Layer 9 of a small transformer language model trained on English Wikipedia (12 layers, counted from 0, width 96).
A neuron's activation on a vector x is GELU(weights . x), where the dot is the dot product.

Input weights of the MLP neurons that the questions are about. A number n stands for n times 0.0034.
n19: 4 22 22 17 -2 26 -53 -46 -10 -17 -10 -8 -36 9 -17 42 6 22 -1 38 -48 38 -8 -1 -15 -21 33 12 -4 1 12 -21 39 77 -23 -4 -20 0 40 -2 14 30 -2 -6 -2 -53 -14 -14 17 -3 -19 -16 -16 -27 52 -7 -38 -3 5 -5 26 -30 16 32 -1 -34 -29 14 0 -3 -13 34 39 70 -36 2 -2 -5 8 -3 -14 -23 4 -26 -21 3 2 -39 -20 -42 19 24 38 2 4 6
n32: 18 1 -12 -5 -22 22 27 -15 -21 -11 -25 10 -51 -6 -3 -50 8 -22 -17 -30 -28 26 11 -21 11 -20 32 -9 -35 -15 -23 21 -8 2 -1 30 -10 5 -1 19 12 -38 21 -41 -1 -5 -26 -25 39 -34 -12 -69 31 9 11 11 -11 -18 7 -34 -20 11 18 9 7 -52 16 5 -39 -16 31 -17 -22 11 18 24 19 0 18 -15 -21 11 4 39 25 10 0 47 33 -3 3 23 -23 21 16 9
n48: -1 8 5 -14 30 11 39 -1 -19 5 -9 -14 13 -14 29 13 -17 -15 20 7 -23 24 28 -10 29 24 -33 24 10 -30 78 -35 -4 -7 -36 50 -13 -29 2 -21 -36 -5 37 -12 37 -7 -24 0 13 -16 -28 -22 -1 10 23 19 -22 -7 -14 4 71 9 -3 26 -40 6 -29 -45 -4 -49 23 -12 25 -22 26 -12 -10 29 -29 7 21 1 10 -1 0 -25 1 8 19 11 -30 -5 -26 28 21 27
n55: 27 -1 -1 44 10 -1 23 -2 1 28 -47 22 7 -23 -19 9 17 29 -22 -21 -1 -3 2 25 -29 16 22 -3 -37 -63 2 -23 5 10 10 -1 -35 6 1 -35 -28 4 4 -24 26 9 -10 11 -1 -10 -69 11 -15 11 10 12 -11 1 29 -11 18 -7 12 -27 21 19 13 -20 -1 3 -17 -9 11 28 1 -33 -19 45 22 -35 28 -55 31 38 -20 13 19 -4 3 -36 3 35 13 13 -12 -24
n77: 27 44 70 -25 23 -34 -39 22 32 -29 -24 14 -27 36 -18 4 21 -2 -1 7 24 36 -9 -70 -10 -7 -29 -21 -25 -7 1 7 20 13 24 -3 1 -23 -17 12 40 31 -13 -5 -3 38 -34 2 -28 28 15 -8 19 14 -15 -21 15 -4 -2 -4 -47 -27 8 1 -31 -20 5 23 -1 36 -38 26 -3 28 -2 17 31 -27 -23 20 2 -6 13 15 -36 2 -11 -45 -29 -6 0 16 -19 -33 -6 -4
n79: -12 38 73 30 -10 2 -11 17 -23 -16 -15 -45 -27 3 31 5 38 12 -25 27 -22 19 -11 -28 -32 -11 -5 35 13 41 2 61 9 -19 -13 4 -33 12 17 -20 -15 19 43 -9 3 22 32 -3 -11 -22 -14 -10 13 -1 -9 -25 26 -21 -44 -9 0 5 26 6 -32 7 31 -42 -17 22 -1 -32 41 26 68 -47 -8 -4 -13 33 8 -20 -13 -6 -31 19 -24 -16 11 10 53 7 -20 -37 -2 -33
n102: -9 39 16 46 -27 18 -1 -39 -3 5 -66 5 -5 26 26 -33 17 -3 -4 -16 11 -10 -19 -28 21 -10 -14 -15 -29 17 -21 7 -18 45 -14 11 1 -60 25 7 -28 -29 -12 31 8 -2 9 1 50 -4 -20 1 -61 15 11 38 27 24 -26 21 10 -29 -7 -11 -19 13 23 -38 -13 49 -24 -28 24 -24 -2 10 12 13 -13 -1 -7 -7 7 32 10 15 9 -7 -14 -18 6 -2 43 -37 -10 35
n132: 49 -28 -43 -34 -11 3 26 -4 3 -12 -16 -3 -53 -5 7 7 22 -5 10 29 -1 -23 13 -26 -1 7 -29 -39 7 -39 18 1 7 -22 30 19 -37 -7 -6 12 -51 -30 2 11 0 6 -21 -7 25 -12 -7 -8 20 -10 -21 -14 24 27 20 31 4 26 25 5 10 9 19 -46 -1 -2 5 -6 -7 12 8 31 -16 12 28 12 27 -21 15 -31 12 7 -3 15 27 -1 -28 29 39 18 38 -37
n133: 24 19 8 -14 -27 -2 18 -22 23 -3 -18 -3 1 7 -15 47 3 -6 -2 26 -26 -3 -1 29 46 -11 -8 23 -43 -17 -24 -37 -3 -12 -5 1 37 -24 31 7 12 6 10 -10 -41 -27 -21 16 -18 -6 -23 -18 -21 -26 13 28 28 -11 -51 19 -40 -8 37 27 -16 30 -29 22 -23 -20 8 12 -23 32 -16 16 4 16 -39 25 44 -29 -31 15 26 13 -18 8 35 -5 -1 -1 -43 25 19 -42
n174: -23 -22 14 -8 20 52 3 -57 11 -10 10 -22 -22 38 6 -5 -45 -43 45 -48 -11 -12 -7 3 -2 -15 44 11 3 4 -4 9 4 -49 -21 7 -19 -4 23 -22 -59 16 36 22 4 -36 3 25 -6 1 2 -15 -11 12 -3 9 18 -27 15 -38 -2 -3 21 41 65 -14 -4 5 20 -8 -18 -18 28 -34 15 15 -13 -17 3 -15 13 17 -51 3 15 20 23 16 -22 -8 20 31 -16 12 -3 4
n181: 40 16 -20 -2 1 10 6 -27 -17 35 -11 -28 -43 6 -16 -19 20 4 0 14 -42 -17 32 -2 -21 11 -7 -28 -34 11 12 -29 44 54 49 -44 32 -15 1 32 -7 19 -34 9 -30 -27 18 35 6 -15 -40 -20 -7 -16 16 -32 16 -12 52 48 4 -14 18 41 6 -5 27 38 -17 48 -5 2 -11 17 -45 -11 -6 51 -73 37 -8 -19 -11 -27 -7 2 12 -19 8 4 3 4 27 -17 -16 -10
n183: 22 1 -34 -28 12 45 34 26 18 -23 20 11 17 13 -5 6 -4 0 -14 9 35 43 1 -20 -4 -14 22 10 -38 -12 -22 -4 -14 -4 18 -10 2 -25 -7 -13 -58 8 -1 -1 -2 -22 25 24 -1 14 18 -30 -5 -15 -36 -28 5 21 -8 49 -28 10 25 23 -8 -22 -8 7 -5 9 7 -1 7 14 -20 -8 16 16 11 -17 53 -53 -24 15 -32 -31 44 -26 39 2 55 -42 47 23 0 -27
n188: -17 14 -49 -24 -49 -2 -15 0 -1 20 -25 -29 -30 -6 54 10 16 52 1 -49 -42 29 -57 2 -14 -36 -7 -10 -10 23 -3 5 22 34 -23 7 12 7 -9 -44 12 15 38 8 -23 3 48 23 37 -10 -22 -33 18 12 19 -26 -5 27 28 10 -21 14 -15 38 -9 -65 10 -18 28 -19 25 32 3 -27 23 13 -20 35 5 11 -43 51 -53 1 -32 24 14 -18 2 -52 17 -8 95 -14 -33 24
n200: 12 37 -50 -14 -10 -6 28 -4 19 -19 -6 -5 -9 -4 -12 -9 27 -18 6 -36 -32 13 -55 -1 -15 23 46 -33 -5 -3 25 0 -47 12 34 -24 14 11 19 3 -14 9 -12 -9 -25 32 6 2 -3 1 -4 18 -29 18 -4 -3 -17 -45 36 44 1 7 -6 56 7 27 4 -28 -35 54 8 -12 12 21 10 22 -32 -9 0 30 -9 4 -1 22 -19 -24 -28 42 -3 -5 -33 16 -4 46 8 2
n201: -20 -24 -18 -10 -21 4 1 -17 10 14 -15 -54 -18 3 -10 17 -27 27 21 28 22 -26 6 -29 13 -18 25 12 -38 25 -18 7 28 -9 12 30 14 12 7 23 21 23 -11 -44 -17 41 23 -65 27 14 17 -30 -18 0 43 -15 28 -7 -10 4 -37 39 -13 -20 -18 42 20 1 -8 18 -2 14 -3 -5 -12 -17 -22 0 -12 20 54 1 1 37 -20 4 33 47 -5 -28 13 15 -17 -42 -7 -31
n216: 2 33 4 4 35 33 -51 55 -38 -8 -33 1 6 7 -21 10 -34 -32 -15 -47 -25 20 27 -9 5 -7 2 5 2 -6 -11 -48 2 -34 6 40 -29 -19 -23 30 18 29 -16 50 9 21 -16 -28 -18 -21 15 16 10 0 13 -38 17 -37 1 35 -39 39 6 15 8 29 7 21 -49 13 -36 1 2 -9 32 -16 11 34 20 55 -4 -26 -45 11 -11 8 -45 -59 19 36 -12 40 10 6 -10 -13
n262: 40 -45 9 7 -43 21 -22 -33 1 16 -51 20 42 6 -23 5 6 17 -14 21 -29 -23 -19 51 12 32 -34 25 10 -24 -14 -24 37 4 -35 -37 19 18 2 9 -35 -39 -32 -2 25 6 4 -44 5 -14 -15 -7 46 -14 -32 -43 5 39 37 -21 -3 31 -19 3 -9 18 -44 21 33 18 -10 10 -17 -4 -21 -36 12 25 -9 0 -2 32 44 14 -1 33 8 -10 28 6 32 -24 37 25 -12 2
n299: -40 -18 -7 3 18 45 2 20 28 -7 -35 -27 21 -21 44 -7 11 -32 20 -36 -21 24 22 2 32 4 34 8 35 -18 -45 -7 10 18 -24 54 -16 44 55 9 -12 -27 -13 -7 30 -15 0 0 19 0 4 32 28 -11 -18 32 -9 -20 19 -17 1 21 -16 7 9 -4 -19 6 -10 18 -5 -18 -53 17 -49 12 -54 -11 10 18 -28 -27 23 13 -29 -33 -20 13 -36 -24 -6 -31 27 -2 -24 -8
n313: -28 -26 -32 14 -1 -19 14 6 10 32 -28 1 -20 26 -2 -45 -5 -5 35 -5 -8 -14 4 -15 -4 16 43 12 -23 9 -26 11 0 1 4 -20 9 -35 -37 20 -42 -18 6 -20 -21 10 -26 21 10 31 34 48 -13 9 -11 -24 -1 0 -15 -32 54 -48 -32 -16 -49 -16 -5 43 -24 33 -55 -75 15 13 -17 5 27 21 -3 25 9 9 2 51 -7 49 -30 13 -3 24 5 -12 -10 31 19 -20
n335: 43 16 18 23 5 -19 32 -38 -1 3 -24 -10 15 -18 -4 -21 35 -28 -27 1 45 35 7 -8 17 -11 41 -18 -12 -16 6 20 -4 -10 1 18 4 3 43 -38 27 -3 -10 -4 -29 -10 19 36 10 -11 25 -46 40 -5 -29 -1 15 -33 -34 -47 38 -32 17 6 31 -21 1 6 -4 -22 8 5 -29 -31 8 1 -7 -16 22 -7 11 34 -1 -3 -4 28 5 -38 13 -31 -53 18 4 -36 18 -23
n341: 22 6 -57 22 -1 -11 -36 -15 -31 -30 -15 -7 -27 9 1 7 28 36 4 14 29 -33 0 8 21 34 13 10 0 -40 -13 -66 -55 19 17 -21 5 13 29 11 35 -9 43 8 8 -42 18 5 12 40 -62 8 20 -3 1 31 35 -14 34 38 16 26 -14 3 14 41 -7 2 14 -37 -17 -8 27 21 27 13 -29 16 26 -8 9 -9 7 18 7 -8 -37 3 -1 29 -15 -31 -45 -5 25 -13
n357: 20 -18 -75 -26 15 4 4 3 23 14 -8 -42 -24 -34 -18 22 0 39 28 -18 -15 2 5 -10 3 5 -21 30 26 12 60 -21 -20 7 -26 22 4 6 -1 29 3 14 -28 10 18 -4 -16 -41 13 -53 18 18 5 -20 -6 4 -45 -12 18 -7 26 -19 6 7 -18 -16 -4 -12 -28 -18 -15 -6 50 -7 10 -5 -41 12 -1 18 -5 24 21 27 -9 -3 32 -25 -4 14 -32 55 -1 -27 -5 -23
n380: -29 11 19 9 14 -5 17 45 -1 -34 -8 -33 56 -21 8 -7 9 -57 19 -11 -12 -1 1 -35 10 16 32 -36 16 15 20 -60 24 -26 23 -44 28 5 7 -36 -49 20 -7 31 21 23 -21 3 1 -11 -12 5 -13 47 21 -5 14 4 11 -11 -14 13 1 -14 -12 28 49 -45 14 17 -22 -5 29 13 5 29 -70 -7 -19 3 6 -1 6 34 7 5 -19 11 26 26 -8 -10 17 -47 4 -11

Each question shows a token from some text and the vector x that enters the MLP there. A number n stands for n times 0.058.

"other": -2 17 -12 -46 43 50 -24 16 -23 17 27 45 -12 2 -54 7 9 2 -32 4 4 11 3 -12 -10 -6 -22 -15 8 31 -12 23 -4 33 -14 -31 6 21 -10 -29 2 12 14 -4 -25 -2 -31 21 -5 23 2 31 12 35 -24 9 6 -10 12 -5 8 57 25 -25 -7 -11 9 1 5 29 38 -2 -11 -21 -28 -7 1 -12 -7 -11 -6 11 7 -51 40 -15 2 41 -25 -1 -4 9 -20 -33 -30 21
Which two neurons fire most, strongest first? n77, n181

"L": -10 -27 4 6 4 31 -15 -1 -30 -2 9 33 -37 -35 -17 26 25 -6 16 19 1 -30 -30 7 -28 -5 22 8 -11 8 4 10 -15 17 13 0 14 6 -1 -3 4 -7 4 51 -43 14 8 5 -9 -9 -3 60 -33 37 -17 -5 -4 4 -5 -8 5 68 22 -34 -3 14 -15 -17 5 -7 19 15 -11 13 -52 -8 53 -1 -15 -17 -11 0 36 -18 32 -43 22 20 -13 15 -15 -17 -8 -21 -8 2
Which two neurons fire most, strongest first? n341, n262

" p": -13 -11 13 -17 -18 18 6 28 -17 47 0 22 -17 2 -17 10 20 -17 -18 6 13 23 4 -3 -27 10 0 33 2 28 7 12 -16 -17 5 10 -8 64 -6 -1 35 -20 -5 1 -57 2 0 20 -31 -3 35 29 -15 14 3 -21 -21 11 -26 3 38 31 47 -31 -28 -16 11 -13 1 -16 23 35 -13 6 -42 -38 -8 -26 10 -6 -10 -5 -10 -28 -7 -21 40 2 -5 38 -19 -23 13 -38 1 6
Which two neurons fire most, strongest first? n79, n335

" was": -3 14 -6 -51 19 15 -8 19 -30 21 7 21 -21 -28 -51 -21 13 -7 21 -17 -14 -22 -39 17 -21 7 -4 15 -1 38 -40 -10 -6 -19 5 -15 -8 -24 13 3 0 -17 -8 -5 -12 14 14 2 7 -24 19 23 -16 39 -10 -7 -3 33 6 21 44 65 40 -11 0 -20 18 -11 16 -19 32 51 -2 -20 5 -6 8 9 3 -26 -7 9 12 -31 -26 35 -7 29 -6 19 -13 -15 6 -39 4 20
The neuron with the highest activation: n188

"vol": -8 -7 -1 -10 8 6 -2 -11 9 51 44 29 -33 6 -39 -30 18 -40 17 0 3 -15 -13 38 -21 1 -1 17 -2 10 21 33 -10 9 25 5 -11 -5 13 13 -12 27 -22 -14 -30 8 30 62 -42 -29 -3 60 -38 -2 -2 -23 -11 -23 -29 -36 29 17 -8 -20 0 18 -22 -10 12 -7 41 12 20 10 10 0 29 -21 -15 -12 -12 -18 10 11 5 -29 -22 41 -10 -1 5 10 -2 -16 -10 29
The three highest activations, in order: n200, n313, n174

"ed": -37 -7 5 -14 11 37 27 16 -45 43 30 33 -9 -11 -19 16 11 -33 -16 -5 -8 13 26 37 -31 13 -25 10 17 13 13 -29 -19 17 13 -22 4 30 -13 -12 -42 5 -13 20 -23 5 -37 23 -5 -23 -8 29 -10 16 -20 3 2 21 -12 5 4 22 3 -22 26 29 22 10 -5 -10 2 41 15 -7 -12 16 -9 12 -19 -44 -9 -13 7 -53 -7 -7 11 28 0 34 4 -21 1 11 -49 4
The neuron with the highest activation: n380

"s": -25 -30 9 -11 24 27 11 20 -49 23 27 23 -5 -12 -35 20 32 -14 -14 -3 3 11 2 8 -29 8 -30 25 16 41 16 -28 -9 6 -11 11 7 0 -3 -1 12 -10 -20 20 -1 -7 -18 14 -6 -16 18 50 -22 15 -26 3 -10 22 20 -17 24 31 12 2 19 -12 -16 -19 -15 -47 -7 42 6 -5 -15 -20 33 15 -12 -42 0 -16 31 -56 -27 -11 40 1 6 39 16 -11 1 -30 -26 0
The three highest activations, in order: n357, n48, n262

"min": -21 17 1 -27 12 33 17 -18 -33 25 53 6 -5 -11 -33 -7 32 -11 -14 0 2 -26 5 3 -1 -18 -12 -8 20 6 17 23 -21 -5 16 -10 26 47 -5 20 -21 -15 -12 41 -51 0 -14 12 -26 -23 12 18 -22 38 8 48 -17 18 -22 -8 12 27 -2 -30 3 -1 -9 -24 -20 -7 17 20 13 0 16 -2 66 -21 -10 -3 -6 20 1 -40 -36 -18 26 44 9 -6 6 -13 -36 -31 -4 12
The neuron with the highest activation: n200

"or": 28 -33 -18 16 -2 -4 -7 48 -11 41 -3 45 -9 22 -69 11 14 -31 -14 22 -6 -60 -27 -2 12 -14 -9 3 28 0 -12 -24 -3 -18 -4 -16 -24 37 -11 0 4 4 12 -18 -56 -33 -13 24 14 -1 -4 27 -39 44 4 24 4 16 10 2 20 50 -5 -34 9 4 24 10 10 0 19 32 -34 -24 6 -5 22 12 6 -21 1 2 -3 -38 39 8 14 -3 -6 -12 3 -1 -17 -8 -1 13
The most active neuron and its activation: n341, at about 0.76

"ation": -11 -29 7 -2 2 22 -5 24 5 47 16 50 -45 14 -53 -13 6 -25 -14 15 32 -40 -32 11 -4 12 9 -1 -5 16 -14 -2 8 0 9 3 -39 26 25 -4 16 -14 -9 -2 -20 -13 -30 8 2 -23 -9 27 -18 19 14 10 -21 -3 7 -46 35 67 38 -47 26 1 -16 -11 6 12 3 39 2 6 5 16 11 -20 -8 -24 5 -32 11 -23 -6 27 20 18 -10 -16 -12 -7 14 -34 0 12
The most active neuron and its activation: n55, at about 1.5

"ol": 5 -29 -14 -14 21 67 -26 10 -20 24 21 25 9 7 -27 -6 32 -34 2 -3 26 -22 -1 11 -4 0 -7 -3 24 -12 9 -4 -10 45 34 19 -33 29 -23 -17 -11 -10 10 23 -30 15 24 9 2 -3 10 9 -29 16 24 -2 -4 -8 1 -6 6 44 -23 -39 -11 -3 -11 -1 21 -1 8 -21 30 20 0 -26 -8 -10 0 -22 -1 31 20 5 19 -44 0 10 -28 32 5 -43 -16 -30 -41 -3
The most active neuron and its activation: n341, at about 1

"amp": -14 -4 -9 -22 23 29 -46 23 -18 41 56 29 -36 2 -25 0 4 -4 6 15 19 11 -19 6 21 -10 -37 0 19 20 10 20 4 7 29 -16 -1 37 1 6 -18 -23 18 5 -27 0 -7 25 -36 23 -8 -8 -33 33 -22 -9 -1 20 -1 -27 8 47 11 -40 16 -18 -6 11 17 41 31 5 -1 14 6 -22 10 -31 -24 -20 -16 -28 -35 4 -8 3 18 12 -2 -8 -23 4 -13 -14 -46 49
The neuron with the highest activation: n77

"row": -13 -19 -32 -2 34 20 -41 25 -3 24 1 1 7 2 -15 3 2 -15 -15 1 -15 -15 -15 -13 -2 1 -9 -1 43 7 -21 18 19 10 30 6 -32 26 -33 -18 4 -49 15 23 -10 28 1 40 2 6 1 31 13 10 21 31 17 -34 0 3 12 62 18 -26 -7 -31 -11 12 28 -19 54 -30 25 4 -7 -12 -10 -10 9 -32 16 18 6 2 -29 -24 3 -7 -36 26 -8 -3 -19 -24 -45 26
The three highest activations, in order: n299, n341, n188

" about": -19 -17 -5 -66 15 21 -14 0 -33 39 16 -4 -19 -26 -40 11 -1 -22 -20 -12 17 -19 -5 3 -11 -1 -25 20 -12 26 -33 -10 -15 8 -1 -10 -29 8 16 25 15 -3 -17 -6 -11 4 12 11 23 -15 35 20 -21 41 -1 11 11 32 -4 -8 44 31 61 -14 1 8 13 1 7 0 15 21 -20 -17 -3 0 14 17 -19 -12 -12 -7 50 -31 -9 4 12 -3 -26 35 5 4 -9 -33 13 8
The neuron with the highest activation: n357

" and": -18 4 0 -37 -5 17 -17 21 -28 20 5 20 -5 -5 -52 -14 4 -3 -3 -5 -8 -17 -24 11 0 -11 6 15 -7 42 -9 -28 -30 14 -8 -22 -39 -11 6 20 25 -7 -53 0 4 -14 -8 7 8 -12 13 22 -41 39 13 -4 3 27 25 1 36 39 61 -15 6 -7 13 -7 20 9 47 31 -23 3 5 -8 1 25 -22 -28 -9 -3 15 -28 28 -17 -1 8 -8 -14 11 9 9 -38 16 16
The neuron with the highest activation: n181

" pro": -1 12 13 -19 36 -12 14 11 10 48 -8 31 14 6 20 -17 10 -62 3 3 -12 5 -11 16 -16 -5 9 29 27 41 -24 9 -21 23 -5 -24 -2 32 26 8 23 14 -7 11 -54 -22 13 16 -5 -25 23 55 -30 16 -8 -57 -20 12 -35 20 27 49 15 -13 -2 -6 23 -7 8 -32 12 17 -22 10 -13 -28 -8 -6 -28 -26 7 4 -9 -42 -14 -16 -9 7 -17 25 8 -6 -14 -28 -2 -6
The neuron with the highest activation: n79